Layer 4 of a small transformer language model trained on English Wikipedia (11 layers, counted from 0, width 128).
A neuron's activation on a vector x is ReLU(gate . x + bias) times (in . x + bias), where the dot is the dot product.
The model reads these tokens: " " "2" "0" "2" "2" "," " becoming" " the" " first"

The vector x that enters this layer's MLP at each token. A number n stands for (n - 128) times 0.032.
0 " ": 120, 152, 132, 143, 141, 139, 127, 136, 132, 122, 133, 137, 121, 148, 131, 143, 158, 123, 138, 126, 139, 146, 155, 110, 144, 110, 109, 92, 145, 165, 133, 135, 110, 130, 124, 140, 120, 151, 130, 129, 119, 152, 91, 116, 117, 121, 130, 137, 126, 131, 128, 120, 117, 125, 145, 120, 111, 113, 62, 148, 98, 99, 83, 115, 159, 157, 149, 134, 124, 117, 118, 120, 94, 110, 151, 154, 143, 127, 146, 132, 95, 108, 108, 128, 155, 134, 118, 124, 103, 113, 28, 113, 108, 132, 133, 137, 166, 135, 120, 101, 147, 130, 111, 136, 122, 150, 127, 140, 126, 148, 103, 138, 162, 128, 124, 135, 153, 155, 116, 178, 139, 154, 132, 95, 102, 128, 154, 127
1 "2": 132, 135, 123, 136, 102, 148, 146, 137, 134, 136, 137, 123, 123, 138, 121, 152, 145, 109, 149, 146, 162, 125, 144, 146, 150, 148, 119, 91, 125, 164, 133, 102, 118, 118, 134, 132, 110, 145, 119, 124, 134, 145, 109, 132, 135, 134, 131, 101, 104, 129, 137, 118, 120, 167, 116, 93, 139, 124, 45, 145, 114, 113, 85, 144, 149, 173, 91, 112, 147, 113, 136, 140, 114, 127, 133, 147, 156, 129, 116, 133, 120, 115, 120, 135, 165, 102, 136, 117, 129, 112, 63, 125, 81, 106, 141, 134, 106, 127, 163, 95, 141, 139, 136, 116, 120, 137, 152, 139, 124, 127, 116, 101, 120, 131, 130, 120, 152, 129, 128, 145, 138, 154, 161, 101, 114, 114, 149, 130
2 "0": 113, 150, 126, 118, 114, 141, 130, 112, 123, 147, 135, 132, 121, 135, 141, 133, 139, 104, 87, 158, 166, 128, 116, 151, 142, 146, 116, 108, 128, 156, 144, 120, 118, 140, 131, 128, 147, 143, 111, 131, 154, 133, 91, 163, 92, 137, 163, 93, 104, 129, 157, 115, 103, 108, 126, 105, 136, 117, 68, 164, 142, 118, 89, 146, 130, 171, 88, 148, 155, 96, 124, 101, 109, 108, 109, 139, 142, 147, 133, 124, 123, 115, 135, 131, 182, 99, 125, 126, 109, 101, 96, 135, 105, 106, 172, 132, 104, 158, 127, 110, 97, 147, 143, 117, 124, 147, 137, 106, 112, 154, 126, 97, 137, 124, 103, 99, 157, 136, 106, 151, 140, 162, 160, 102, 129, 148, 145, 143
3 "2": 130, 141, 117, 142, 111, 133, 136, 113, 153, 148, 146, 126, 121, 156, 132, 141, 145, 116, 143, 145, 181, 126, 120, 143, 161, 130, 113, 113, 140, 173, 112, 115, 114, 123, 107, 141, 114, 150, 124, 134, 146, 118, 90, 157, 120, 159, 130, 100, 96, 127, 143, 115, 105, 111, 104, 103, 146, 134, 76, 133, 147, 108, 105, 141, 142, 169, 75, 139, 159, 87, 126, 127, 123, 130, 124, 144, 138, 132, 139, 146, 75, 102, 144, 140, 143, 106, 101, 132, 125, 98, 77, 165, 101, 103, 131, 130, 101, 147, 149, 118, 113, 117, 153, 111, 130, 136, 170, 110, 120, 133, 135, 109, 124, 113, 127, 85, 159, 138, 104, 152, 117, 137, 140, 94, 128, 113, 159, 146
4 "2": 130, 146, 112, 157, 118, 128, 116, 126, 136, 137, 140, 135, 130, 162, 124, 132, 148, 120, 138, 135, 181, 119, 125, 152, 155, 133, 113, 125, 137, 170, 108, 109, 114, 122, 96, 146, 108, 152, 122, 144, 144, 120, 74, 144, 129, 157, 128, 128, 92, 126, 136, 114, 111, 122, 89, 107, 137, 132, 69, 152, 140, 108, 114, 134, 142, 163, 70, 147, 155, 83, 133, 128, 113, 134, 138, 153, 139, 118, 148, 143, 76, 94, 133, 148, 143, 106, 91, 140, 127, 107, 81, 159, 102, 99, 131, 134, 119, 141, 147, 122, 127, 129, 147, 113, 134, 135, 179, 127, 122, 126, 141, 104, 123, 107, 119, 99, 156, 141, 103, 156, 118, 126, 144, 101, 128, 106, 165, 145
5 ",": 131, 131, 112, 157, 120, 115, 154, 137, 132, 133, 140, 115, 126, 152, 121, 118, 144, 144, 146, 126, 171, 114, 114, 132, 120, 121, 120, 124, 129, 153, 110, 115, 112, 134, 106, 141, 133, 143, 108, 150, 131, 130, 104, 128, 149, 99, 150, 117, 117, 157, 141, 122, 126, 124, 119, 120, 94, 123, 54, 132, 154, 133, 122, 159, 146, 139, 98, 120, 130, 105, 132, 130, 94, 136, 145, 149, 98, 219, 158, 111, 102, 128, 139, 142, 140, 105, 97, 108, 130, 121, 99, 126, 115, 154, 146, 110, 139, 107, 117, 141, 135, 142, 119, 96, 134, 143, 118, 113, 112, 164, 139, 111, 143, 96, 124, 99, 151, 164, 110, 154, 151, 123, 139, 112, 121, 142, 118, 110
6 " becoming": 123, 151, 119, 141, 151, 119, 171, 136, 131, 136, 159, 146, 109, 131, 108, 129, 134, 107, 155, 130, 126, 103, 143, 136, 136, 119, 110, 129, 107, 146, 139, 130, 114, 138, 127, 152, 148, 140, 104, 135, 110, 104, 110, 143, 159, 131, 116, 91, 88, 138, 137, 113, 123, 104, 153, 147, 83, 100, 69, 136, 93, 112, 130, 135, 145, 148, 118, 115, 121, 93, 145, 158, 102, 114, 148, 184, 122, 190, 139, 141, 104, 149, 172, 151, 120, 108, 94, 128, 147, 98, 138, 109, 95, 92, 115, 121, 124, 128, 101, 161, 108, 147, 136, 96, 126, 163, 121, 116, 116, 140, 113, 130, 140, 69, 136, 140, 160, 127, 122, 138, 139, 132, 180, 120, 127, 120, 127, 117
7 " the": 129, 134, 117, 136, 130, 112, 133, 125, 146, 126, 147, 136, 103, 141, 118, 126, 141, 113, 132, 146, 140, 136, 133, 136, 138, 128, 133, 118, 121, 137, 140, 134, 98, 148, 128, 156, 101, 137, 118, 147, 126, 136, 91, 143, 126, 142, 135, 114, 94, 118, 137, 125, 109, 118, 134, 156, 144, 112, 7, 128, 136, 117, 113, 128, 144, 137, 119, 117, 125, 133, 199, 139, 110, 117, 93, 149, 146, 167, 132, 133, 106, 114, 140, 157, 131, 119, 111, 134, 150, 141, 138, 127, 113, 120, 110, 107, 115, 129, 113, 139, 119, 137, 118, 124, 125, 149, 101, 145, 118, 162, 116, 119, 138, 103, 115, 117, 157, 147, 120, 150, 129, 124, 138, 120, 133, 98, 125, 93
8 " first": 128, 150, 119, 124, 102, 118, 129, 121, 134, 136, 155, 117, 150, 134, 141, 127, 160, 133, 137, 130, 133, 120, 138, 116, 163, 122, 167, 72, 120, 123, 120, 111, 111, 111, 136, 136, 118, 163, 95, 132, 143, 136, 115, 143, 143, 163, 111, 97, 107, 107, 118, 125, 112, 108, 109, 137, 119, 131, 40, 120, 95, 127, 134, 155, 123, 154, 119, 124, 119, 110, 154, 136, 119, 112, 97, 172, 152, 152, 155, 138, 91, 122, 137, 162, 112, 145, 82, 109, 136, 113, 136, 105, 109, 108, 114, 144, 105, 135, 99, 112, 131, 146, 163, 120, 116, 156, 127, 137, 126, 137, 144, 100, 126, 80, 151, 158, 154, 135, 134, 145, 118, 149, 142, 101, 132, 139, 153, 100

Each question shows the input weights of one neuron of the MLP. A number n stands for (n - 128) times 0.0083.

n274 gate (bias -0.250): 140, 109, 125, 88, 143, 119, 130, 98, 98, 151, 143, 134, 104, 135, 116, 110, 113, 161, 130, 160, 202, 121, 121, 70, 153, 157, 110, 146, 120, 105, 62, 57, 106, 119, 102, 70, 130, 153, 118, 126, 94, 167, 133, 163, 143, 128, 81, 136, 154, 99, 91, 137, 103, 119, 123, 156, 122, 132, 139, 173, 127, 190, 136, 155, 135, 123, 120, 75, 129, 130, 111, 174, 96, 66, 122, 144, 175, 136, 116, 86, 84, 117, 123, 106, 108, 115, 161, 99, 144, 151, 137, 142, 111, 124, 147, 114, 145, 179, 159, 124, 162, 149, 131, 103, 146, 156, 107, 123, 87, 133, 106, 174, 146, 140, 144, 123, 130, 133, 131, 138, 87, 152, 134, 159, 159, 125, 132, 128
n274 in (bias -0.035): 126, 120, 113, 109, 149, 149, 124, 118, 132, 61, 194, 129, 108, 88, 106, 126, 155, 121, 106, 119, 174, 96, 96, 120, 174, 156, 130, 94, 82, 114, 135, 153, 126, 138, 175, 99, 107, 107, 146, 111, 109, 124, 139, 164, 120, 160, 121, 154, 157, 151, 149, 106, 136, 97, 140, 129, 149, 103, 82, 154, 136, 159, 126, 147, 108, 184, 179, 159, 115, 167, 89, 95, 149, 141, 156, 119, 154, 114, 159, 90, 148, 166, 107, 102, 138, 90, 130, 136, 173, 92, 113, 169, 113, 136, 101, 126, 153, 93, 89, 136, 135, 148, 120, 88, 82, 138, 134, 109, 145, 81, 139, 116, 130, 100, 132, 212, 156, 157, 107, 103, 155, 99, 105, 142, 156, 117, 134, 86
It fires most on token 8 " first"

n107 gate (bias -0.209): 148, 138, 97, 149, 180, 141, 141, 119, 99, 108, 156, 135, 194, 156, 136, 121, 143, 136, 128, 138, 181, 96, 102, 122, 132, 138, 131, 85, 109, 102, 99, 157, 187, 109, 92, 113, 121, 142, 162, 139, 79, 91, 112, 114, 149, 128, 128, 144, 90, 106, 95, 169, 164, 92, 82, 180, 140, 105, 146, 107, 144, 113, 131, 104, 91, 163, 154, 102, 130, 155, 120, 148, 122, 150, 129, 131, 148, 181, 126, 164, 130, 125, 118, 105, 94, 140, 152, 158, 111, 125, 165, 153, 96, 59, 80, 157, 138, 141, 117, 137, 102, 180, 132, 121, 151, 117, 109, 119, 132, 133, 140, 121, 146, 108, 155, 121, 130, 115, 111, 122, 112, 142, 122, 86, 87, 130, 132, 119
n107 in (bias 0.023): 117, 139, 136, 111, 160, 118, 126, 137, 136, 92, 190, 134, 169, 131, 75, 172, 137, 96, 91, 136, 155, 81, 109, 138, 126, 153, 126, 104, 95, 132, 112, 105, 157, 113, 115, 127, 96, 121, 141, 122, 125, 124, 96, 161, 133, 168, 113, 108, 157, 144, 74, 91, 143, 106, 99, 105, 132, 100, 156, 143, 121, 141, 99, 146, 151, 143, 156, 107, 162, 126, 139, 105, 113, 108, 162, 100, 158, 151, 104, 153, 114, 116, 121, 164, 165, 146, 91, 102, 108, 90, 182, 133, 155, 93, 144, 124, 114, 152, 100, 123, 70, 106, 115, 145, 126, 111, 98, 137, 190, 115, 131, 131, 75, 131, 95, 162, 111, 138, 125, 106, 100, 123, 119, 136, 98, 102, 146, 166
Its three highest activations, in order, are on tokens 8 " first", 6 " becoming", 4 "2"

n85 gate (bias -0.138): 103, 174, 112, 100, 132, 83, 122, 117, 99, 101, 87, 160, 117, 132, 97, 128, 126, 127, 187, 128, 132, 180, 61, 93, 153, 142, 114, 107, 113, 104, 176, 152, 128, 134, 117, 127, 117, 137, 93, 105, 127, 123, 145, 135, 110, 102, 131, 171, 130, 72, 113, 145, 116, 147, 113, 142, 190, 96, 131, 160, 123, 176, 147, 120, 83, 122, 138, 112, 125, 93, 152, 187, 156, 147, 127, 112, 144, 163, 136, 103, 135, 67, 171, 146, 58, 162, 185, 111, 128, 99, 121, 107, 117, 55, 131, 127, 153, 109, 61, 149, 157, 110, 107, 117, 110, 104, 104, 114, 129, 84, 130, 165, 121, 93, 130, 131, 128, 146, 132, 123, 139, 75, 139, 123, 133, 115, 182, 139
n85 in (bias 0.041): 135, 139, 181, 173, 133, 150, 101, 154, 161, 155, 114, 160, 173, 110, 152, 125, 136, 81, 130, 156, 142, 113, 97, 181, 52, 115, 125, 111, 90, 165, 130, 85, 133, 196, 127, 116, 120, 149, 157, 110, 152, 199, 183, 103, 157, 144, 140, 95, 154, 159, 126, 160, 119, 138, 92, 112, 95, 91, 108, 126, 134, 53, 117, 164, 200, 139, 161, 83, 168, 94, 108, 136, 119, 74, 97, 124, 153, 130, 151, 216, 116, 136, 99, 89, 134, 136, 85, 157, 80, 115, 153, 146, 87, 147, 72, 89, 98, 128, 96, 119, 63, 133, 167, 109, 130, 119, 132, 94, 109, 165, 126, 89, 97, 190, 114, 86, 126, 162, 149, 125, 108, 150, 80, 110, 101, 130, 134, 123
On which token does it fire most, and how strongly? 7 " the", at about 1.2

n49 gate (bias -0.282): 160, 129, 82, 139, 135, 95, 143, 108, 155, 181, 95, 172, 81, 194, 102, 141, 116, 152, 60, 146, 94, 51, 174, 151, 78, 98, 143, 91, 110, 145, 142, 172, 109, 111, 140, 141, 138, 113, 140, 86, 188, 103, 158, 162, 128, 126, 178, 157, 127, 103, 129, 127, 148, 163, 95, 45, 96, 137, 111, 128, 107, 149, 144, 178, 128, 104, 167, 70, 138, 90, 126, 106, 208, 140, 164, 132, 157, 84, 146, 121, 128, 187, 105, 130, 140, 90, 180, 92, 58, 83, 61, 189, 97, 137, 77, 77, 174, 130, 154, 131, 33, 123, 163, 188, 103, 152, 122, 184, 108, 128, 86, 204, 62, 117, 206, 151, 85, 129, 159, 152, 183, 213, 89, 99, 151, 109, 187, 145
n49 in (bias -0.138): 133, 114, 109, 151, 122, 141, 166, 139, 94, 161, 125, 162, 72, 205, 177, 157, 141, 161, 114, 162, 85, 68, 174, 106, 48, 123, 159, 162, 113, 114, 129, 174, 117, 85, 129, 201, 138, 123, 131, 120, 187, 131, 162, 168, 130, 103, 140, 152, 93, 99, 110, 109, 127, 160, 109, 53, 106, 83, 160, 94, 93, 123, 139, 163, 95, 89, 141, 103, 153, 112, 123, 102, 162, 163, 131, 119, 175, 95, 119, 101, 102, 199, 95, 145, 137, 109, 168, 81, 74, 110, 98, 158, 138, 139, 99, 42, 196, 108, 140, 91, 72, 118, 142, 164, 80, 160, 137, 185, 98, 114, 87, 125, 94, 153, 186, 150, 94, 97, 157, 102, 146, 220, 102, 123, 136, 87, 212, 159
It fires most on token 1 "2"

n80 gate (bias -0.288): 180, 187, 104, 150, 74, 132, 105, 105, 135, 118, 122, 194, 79, 130, 167, 95, 165, 123, 101, 127, 149, 120, 78, 88, 128, 159, 121, 154, 90, 163, 107, 107, 129, 134, 107, 134, 110, 126, 157, 130, 95, 153, 111, 78, 136, 178, 126, 117, 93, 112, 101, 154, 131, 134, 168, 139, 109, 154, 196, 126, 137, 141, 101, 131, 94, 105, 108, 168, 134, 142, 134, 131, 141, 150, 133, 171, 151, 131, 113, 91, 139, 82, 103, 157, 106, 113, 121, 93, 160, 110, 163, 138, 102, 115, 105, 118, 110, 117, 86, 93, 129, 116, 117, 156, 152, 200, 142, 49, 110, 135, 167, 164, 106, 134, 142, 118, 148, 116, 137, 129, 113, 96, 154, 85, 136, 147, 140, 136
n80 in (bias -0.110): 140, 124, 157, 154, 96, 98, 161, 84, 118, 98, 108, 134, 43, 167, 166, 140, 142, 161, 100, 92, 183, 145, 102, 96, 109, 132, 119, 98, 131, 117, 136, 144, 129, 113, 102, 127, 110, 105, 152, 112, 125, 150, 114, 85, 160, 160, 133, 121, 155, 106, 85, 169, 140, 167, 170, 144, 124, 131, 132, 141, 143, 103, 77, 140, 169, 107, 69, 153, 142, 130, 125, 138, 192, 115, 123, 188, 97, 123, 128, 107, 177, 139, 41, 129, 111, 159, 135, 116, 113, 98, 139, 136, 75, 103, 116, 140, 118, 130, 112, 137, 158, 97, 132, 115, 170, 185, 87, 118, 126, 151, 186, 158, 127, 153, 135, 140, 130, 112, 110, 125, 104, 97, 148, 84, 104, 133, 182, 160
On which token does it fire most, and how strongly? 4 "2", at about 1.2

n53 gate (bias -0.268): 145, 136, 139, 147, 150, 154, 126, 124, 124, 145, 152, 149, 164, 148, 156, 180, 163, 126, 101, 187, 123, 128, 121, 129, 106, 151, 158, 124, 134, 168, 126, 156, 19, 146, 140, 104, 147, 138, 95, 103, 140, 140, 167, 123, 123, 101, 124, 103, 61, 88, 184, 155, 100, 101, 150, 131, 150, 89, 156, 71, 120, 152, 146, 150, 69, 100, 112, 115, 133, 79, 83, 109, 130, 158, 138, 87, 104, 151, 146, 147, 113, 179, 153, 122, 147, 89, 106, 102, 158, 143, 138, 165, 114, 141, 91, 83, 95, 104, 114, 155, 84, 125, 126, 142, 124, 63, 116, 155, 128, 77, 163, 124, 135, 133, 135, 60, 95, 90, 142, 111, 189, 111, 93, 129, 128, 185, 110, 143
n53 in (bias -0.037): 108, 160, 97, 126, 158, 120, 122, 129, 86, 116, 158, 127, 142, 81, 152, 135, 111, 111, 155, 109, 142, 137, 123, 150, 117, 118, 62, 148, 174, 106, 66, 159, 145, 79, 124, 205, 130, 146, 142, 108, 148, 161, 191, 142, 124, 117, 134, 89, 147, 139, 136, 127, 168, 177, 105, 144, 120, 117, 118, 129, 154, 137, 117, 124, 127, 157, 153, 103, 157, 93, 133, 134, 85, 116, 105, 105, 171, 169, 142, 164, 103, 147, 140, 187, 135, 165, 159, 101, 84, 149, 125, 121, 107, 67, 60, 155, 167, 138, 113, 141, 128, 88, 186, 150, 87, 154, 125, 130, 67, 111, 89, 140, 151, 120, 136, 150, 105, 137, 140, 126, 82, 136, 95, 128, 84, 82, 167, 165
It fires most on token 3 "2"

n149 gate (bias -0.227): 118, 140, 197, 164, 107, 108, 144, 105, 138, 116, 180, 94, 126, 119, 155, 141, 160, 168, 109, 125, 167, 134, 120, 152, 112, 132, 115, 132, 120, 157, 116, 151, 116, 110, 129, 140, 133, 89, 131, 146, 109, 147, 134, 103, 130, 164, 130, 149, 101, 117, 159, 158, 174, 115, 122, 126, 135, 137, 150, 132, 108, 93, 66, 130, 88, 207, 168, 88, 95, 129, 141, 147, 69, 167, 143, 125, 44, 157, 142, 142, 157, 69, 114, 106, 122, 154, 129, 144, 146, 89, 134, 121, 106, 151, 124, 163, 149, 71, 127, 108, 164, 130, 121, 98, 124, 133, 129, 138, 122, 101, 117, 111, 125, 98, 136, 116, 108, 177, 94, 97, 156, 124, 111, 145, 135, 121, 109, 164
n149 in (bias 0.037): 147, 103, 86, 89, 155, 128, 116, 150, 134, 145, 113, 160, 109, 144, 105, 125, 126, 129, 138, 135, 163, 140, 111, 124, 143, 135, 103, 101, 102, 140, 181, 98, 120, 158, 179, 144, 117, 132, 144, 110, 147, 152, 172, 153, 125, 173, 139, 136, 121, 107, 122, 131, 140, 99, 154, 89, 124, 132, 93, 120, 144, 132, 146, 146, 92, 107, 95, 142, 87, 102, 114, 144, 150, 101, 100, 143, 99, 130, 145, 130, 152, 178, 144, 161, 149, 148, 135, 130, 121, 131, 112, 120, 152, 195, 147, 140, 110, 154, 146, 171, 149, 159, 118, 94, 137, 97, 161, 95, 158, 132, 146, 111, 160, 137, 140, 154, 135, 98, 148, 115, 116, 81, 169, 153, 116, 118, 143, 103
It fires most on token 5 ","

n66 gate (bias -0.210): 119, 155, 141, 136, 111, 145, 137, 126, 176, 138, 82, 92, 120, 152, 94, 101, 153, 110, 140, 154, 128, 124, 196, 122, 132, 161, 162, 110, 118, 186, 94, 169, 152, 77, 150, 141, 164, 94, 114, 184, 116, 162, 127, 128, 138, 131, 161, 107, 61, 139, 128, 142, 148, 140, 141, 154, 104, 178, 129, 154, 84, 131, 147, 188, 121, 64, 105, 147, 147, 140, 146, 180, 120, 75, 140, 131, 115, 129, 125, 127, 129, 133, 148, 114, 135, 118, 144, 148, 106, 153, 75, 107, 133, 126, 118, 118, 88, 121, 143, 123, 74, 147, 83, 105, 86, 162, 131, 116, 166, 87, 148, 153, 139, 149, 81, 134, 151, 122, 156, 90, 174, 112, 135, 159, 136, 153, 120, 147
n66 in (bias 0.050): 123, 181, 95, 167, 90, 113, 130, 93, 110, 156, 135, 174, 142, 85, 119, 151, 152, 151, 112, 179, 127, 111, 146, 163, 160, 136, 148, 113, 173, 158, 152, 114, 128, 131, 130, 127, 79, 123, 142, 93, 124, 109, 201, 79, 103, 89, 134, 103, 162, 108, 168, 122, 181, 87, 99, 123, 138, 159, 90, 103, 137, 110, 145, 119, 165, 131, 117, 107, 138, 125, 167, 118, 131, 125, 149, 96, 93, 142, 125, 153, 174, 110, 161, 132, 137, 178, 104, 132, 115, 130, 137, 108, 116, 138, 103, 78, 151, 137, 148, 122, 131, 182, 104, 165, 195, 120, 159, 124, 134, 173, 159, 141, 100, 133, 97, 110, 80, 130, 95, 126, 136, 123, 163, 90, 88, 123, 123, 111
It fires most on token 1 "2"

n16 gate (bias -0.287): 126, 138, 80, 122, 128, 99, 116, 72, 112, 148, 145, 144, 159, 111, 155, 128, 151, 143, 190, 183, 118, 106, 112, 152, 135, 138, 145, 133, 149, 95, 112, 109, 135, 116, 111, 126, 130, 71, 126, 116, 73, 121, 144, 163, 119, 131, 145, 108, 103, 95, 153, 168, 98, 134, 179, 136, 147, 160, 133, 131, 182, 144, 118, 118, 124, 123, 142, 147, 80, 153, 114, 136, 86, 134, 148, 94, 123, 124, 80, 93, 135, 129, 113, 141, 82, 129, 116, 131, 92, 127, 85, 122, 78, 141, 142, 159, 165, 132, 165, 87, 132, 149, 133, 89, 135, 134, 125, 93, 149, 130, 134, 151, 153, 102, 122, 91, 156, 72, 151, 133, 158, 139, 127, 125, 149, 134, 177, 106
n16 in (bias 0.025): 123, 104, 85, 125, 136, 120, 81, 134, 147, 123, 148, 127, 107, 193, 94, 141, 119, 123, 139, 140, 132, 135, 130, 110, 106, 135, 86, 141, 104, 138, 76, 113, 87, 175, 167, 113, 152, 164, 97, 147, 147, 84, 117, 119, 117, 134, 110, 108, 116, 141, 93, 153, 113, 125, 147, 94, 130, 116, 123, 144, 87, 186, 141, 115, 140, 165, 98, 181, 122, 146, 130, 166, 154, 146, 86, 123, 146, 129, 128, 126, 100, 112, 119, 112, 115, 124, 157, 87, 132, 98, 115, 107, 141, 116, 141, 105, 175, 122, 154, 112, 96, 136, 118, 105, 177, 85, 116, 113, 161, 166, 149, 157, 126, 118, 154, 138, 126, 144, 149, 169, 148, 133, 182, 166, 127, 119, 129, 129
It fires most on token 3 "2"

n259 gate (bias -0.413): 162, 124, 125, 133, 146, 111, 112, 134, 169, 77, 141, 88, 163, 110, 124, 120, 157, 117, 132, 106, 93, 125, 156, 162, 110, 144, 138, 147, 156, 138, 96, 92, 130, 79, 134, 124, 114, 102, 139, 163, 97, 143, 120, 70, 152, 128, 129, 160, 124, 97, 98, 151, 161, 81, 118, 141, 132, 161, 98, 122, 115, 116, 133, 101, 131, 133, 159, 129, 85, 127, 129, 121, 68, 149, 201, 135, 118, 131, 152, 141, 161, 93, 122, 135, 93, 191, 179, 176, 139, 85, 100, 152, 131, 148, 169, 177, 116, 183, 183, 122, 101, 128, 134, 145, 122, 118, 102, 126, 171, 105, 137, 101, 148, 132, 133, 149, 125, 156, 146, 111, 144, 153, 141, 137, 116, 166, 142, 170
n259 in (bias 0.076): 135, 131, 141, 130, 179, 108, 94, 157, 183, 121, 164, 110, 169, 125, 117, 123, 115, 95, 126, 84, 103, 159, 139, 143, 99, 149, 124, 106, 182, 136, 118, 125, 126, 50, 163, 109, 105, 102, 177, 141, 96, 120, 147, 102, 159, 130, 165, 140, 95, 130, 89, 130, 130, 107, 132, 139, 140, 193, 108, 114, 148, 147, 73, 103, 156, 104, 124, 150, 105, 131, 138, 95, 64, 98, 156, 130, 139, 138, 98, 121, 130, 96, 128, 153, 119, 178, 150, 139, 93, 69, 96, 120, 129, 142, 156, 149, 130, 129, 194, 115, 101, 126, 99, 150, 150, 137, 105, 136, 183, 144, 190, 127, 121, 130, 148, 148, 82, 156, 155, 128, 156, 138, 168, 158, 122, 158, 153, 163
It fires most on token 0 " "

n134 gate (bias -0.221): 149, 137, 101, 163, 133, 116, 128, 140, 115, 161, 91, 165, 157, 114, 139, 125, 153, 121, 116, 178, 149, 109, 86, 90, 159, 141, 146, 116, 141, 105, 139, 151, 90, 124, 113, 144, 39, 69, 72, 105, 102, 113, 175, 164, 122, 150, 168, 153, 99, 168, 144, 158, 179, 138, 133, 141, 99, 153, 111, 173, 109, 75, 125, 125, 179, 121, 153, 125, 134, 90, 83, 109, 138, 169, 142, 172, 80, 109, 144, 130, 220, 94, 148, 44, 116, 155, 122, 80, 58, 127, 99, 155, 78, 157, 117, 116, 116, 140, 157, 141, 82, 164, 130, 115, 125, 143, 87, 155, 101, 187, 144, 130, 160, 173, 82, 109, 141, 137, 114, 152, 103, 106, 146, 125, 167, 79, 150, 90
n134 in (bias 0.065): 95, 123, 123, 153, 135, 112, 97, 110, 136, 93, 129, 151, 170, 155, 179, 137, 148, 100, 108, 172, 147, 135, 127, 149, 158, 154, 68, 144, 122, 139, 103, 100, 119, 142, 132, 159, 82, 68, 110, 86, 104, 148, 188, 169, 121, 121, 156, 123, 84, 145, 154, 164, 149, 135, 134, 178, 123, 117, 122, 77, 150, 27, 145, 135, 187, 124, 159, 133, 136, 115, 103, 119, 132, 147, 151, 155, 87, 85, 100, 128, 136, 59, 141, 101, 126, 152, 199, 54, 50, 122, 111, 166, 87, 190, 138, 123, 107, 140, 203, 185, 101, 104, 121, 91, 112, 129, 35, 110, 77, 160, 152, 104, 108, 184, 98, 121, 154, 122, 96, 115, 71, 70, 146, 83, 117, 108, 74, 120
It fires most on token 2 "0"

n233 gate (bias -0.260): 109, 103, 85, 110, 153, 106, 95, 163, 129, 123, 152, 143, 98, 125, 88, 130, 155, 46, 136, 147, 104, 119, 86, 103, 140, 171, 160, 153, 82, 112, 105, 98, 129, 136, 112, 137, 135, 125, 138, 138, 103, 165, 133, 151, 149, 77, 112, 171, 123, 122, 122, 126, 162, 102, 137, 141, 140, 113, 123, 165, 82, 159, 141, 158, 145, 183, 181, 98, 131, 148, 167, 114, 164, 115, 151, 130, 151, 107, 118, 111, 161, 107, 103, 127, 117, 101, 113, 103, 143, 119, 108, 110, 91, 134, 121, 75, 100, 141, 104, 101, 100, 148, 130, 154, 115, 136, 104, 174, 174, 109, 163, 145, 177, 124, 192, 104, 127, 179, 137, 120, 146, 67, 117, 96, 129, 94, 123, 160
n233 in (bias -0.022): 131, 121, 85, 73, 101, 122, 187, 126, 120, 106, 176, 115, 125, 150, 109, 167, 119, 93, 120, 177, 63, 172, 126, 157, 130, 143, 142, 155, 108, 122, 149, 139, 80, 119, 100, 112, 142, 171, 131, 121, 144, 102, 145, 175, 120, 124, 138, 146, 127, 110, 147, 119, 177, 141, 132, 107, 102, 111, 86, 131, 80, 82, 80, 68, 156, 63, 83, 143, 91, 146, 160, 109, 150, 195, 141, 142, 92, 136, 175, 93, 136, 104, 93, 64, 106, 137, 141, 152, 159, 111, 146, 122, 166, 117, 133, 154, 133, 113, 162, 134, 135, 127, 128, 144, 80, 144, 144, 134, 133, 120, 132, 121, 199, 158, 115, 101, 153, 128, 125, 123, 135, 146, 118, 146, 159, 140, 106, 146
On which token does it fire most, and how strongly? 7 " the", at about 2

n113 gate (bias -0.285): 170, 94, 125, 100, 106, 152, 93, 133, 114, 132, 115, 121, 130, 125, 85, 155, 164, 89, 160, 152, 118, 104, 134, 94, 173, 150, 116, 157, 92, 126, 131, 143, 140, 171, 153, 187, 110, 195, 173, 98, 163, 118, 178, 118, 168, 134, 192, 147, 82, 156, 109, 165, 99, 134, 130, 113, 110, 125, 162, 83, 178, 157, 181, 113, 227, 137, 145, 139, 125, 150, 92, 150, 96, 141, 132, 161, 130, 89, 111, 108, 143, 117, 136, 94, 115, 128, 145, 60, 180, 94, 156, 114, 89, 107, 142, 67, 90, 124, 93, 114, 80, 128, 160, 171, 72, 162, 93, 90, 135, 115, 127, 75, 112, 82, 126, 103, 131, 161, 158, 154, 78, 122, 89, 145, 111, 121, 63, 78
n113 in (bias -0.054): 95, 110, 115, 102, 158, 111, 57, 163, 104, 97, 104, 97, 136, 156, 151, 97, 165, 142, 121, 159, 157, 132, 90, 102, 161, 159, 107, 128, 163, 175, 73, 136, 54, 110, 112, 132, 133, 116, 61, 118, 107, 117, 149, 174, 180, 124, 123, 181, 123, 168, 89, 77, 110, 99, 194, 133, 97, 131, 122, 122, 98, 134, 80, 164, 86, 103, 112, 77, 138, 151, 134, 120, 148, 164, 111, 78, 139, 146, 144, 104, 160, 81, 141, 215, 107, 119, 123, 116, 130, 112, 145, 183, 102, 119, 170, 143, 67, 192, 139, 189, 106, 136, 103, 122, 148, 158, 132, 183, 128, 157, 168, 152, 157, 125, 82, 145, 89, 161, 91, 97, 129, 137, 122, 176, 101, 90, 151, 148
Its three highest activations, in order, are on tokens 7 " the", 6 " becoming", 8 " first"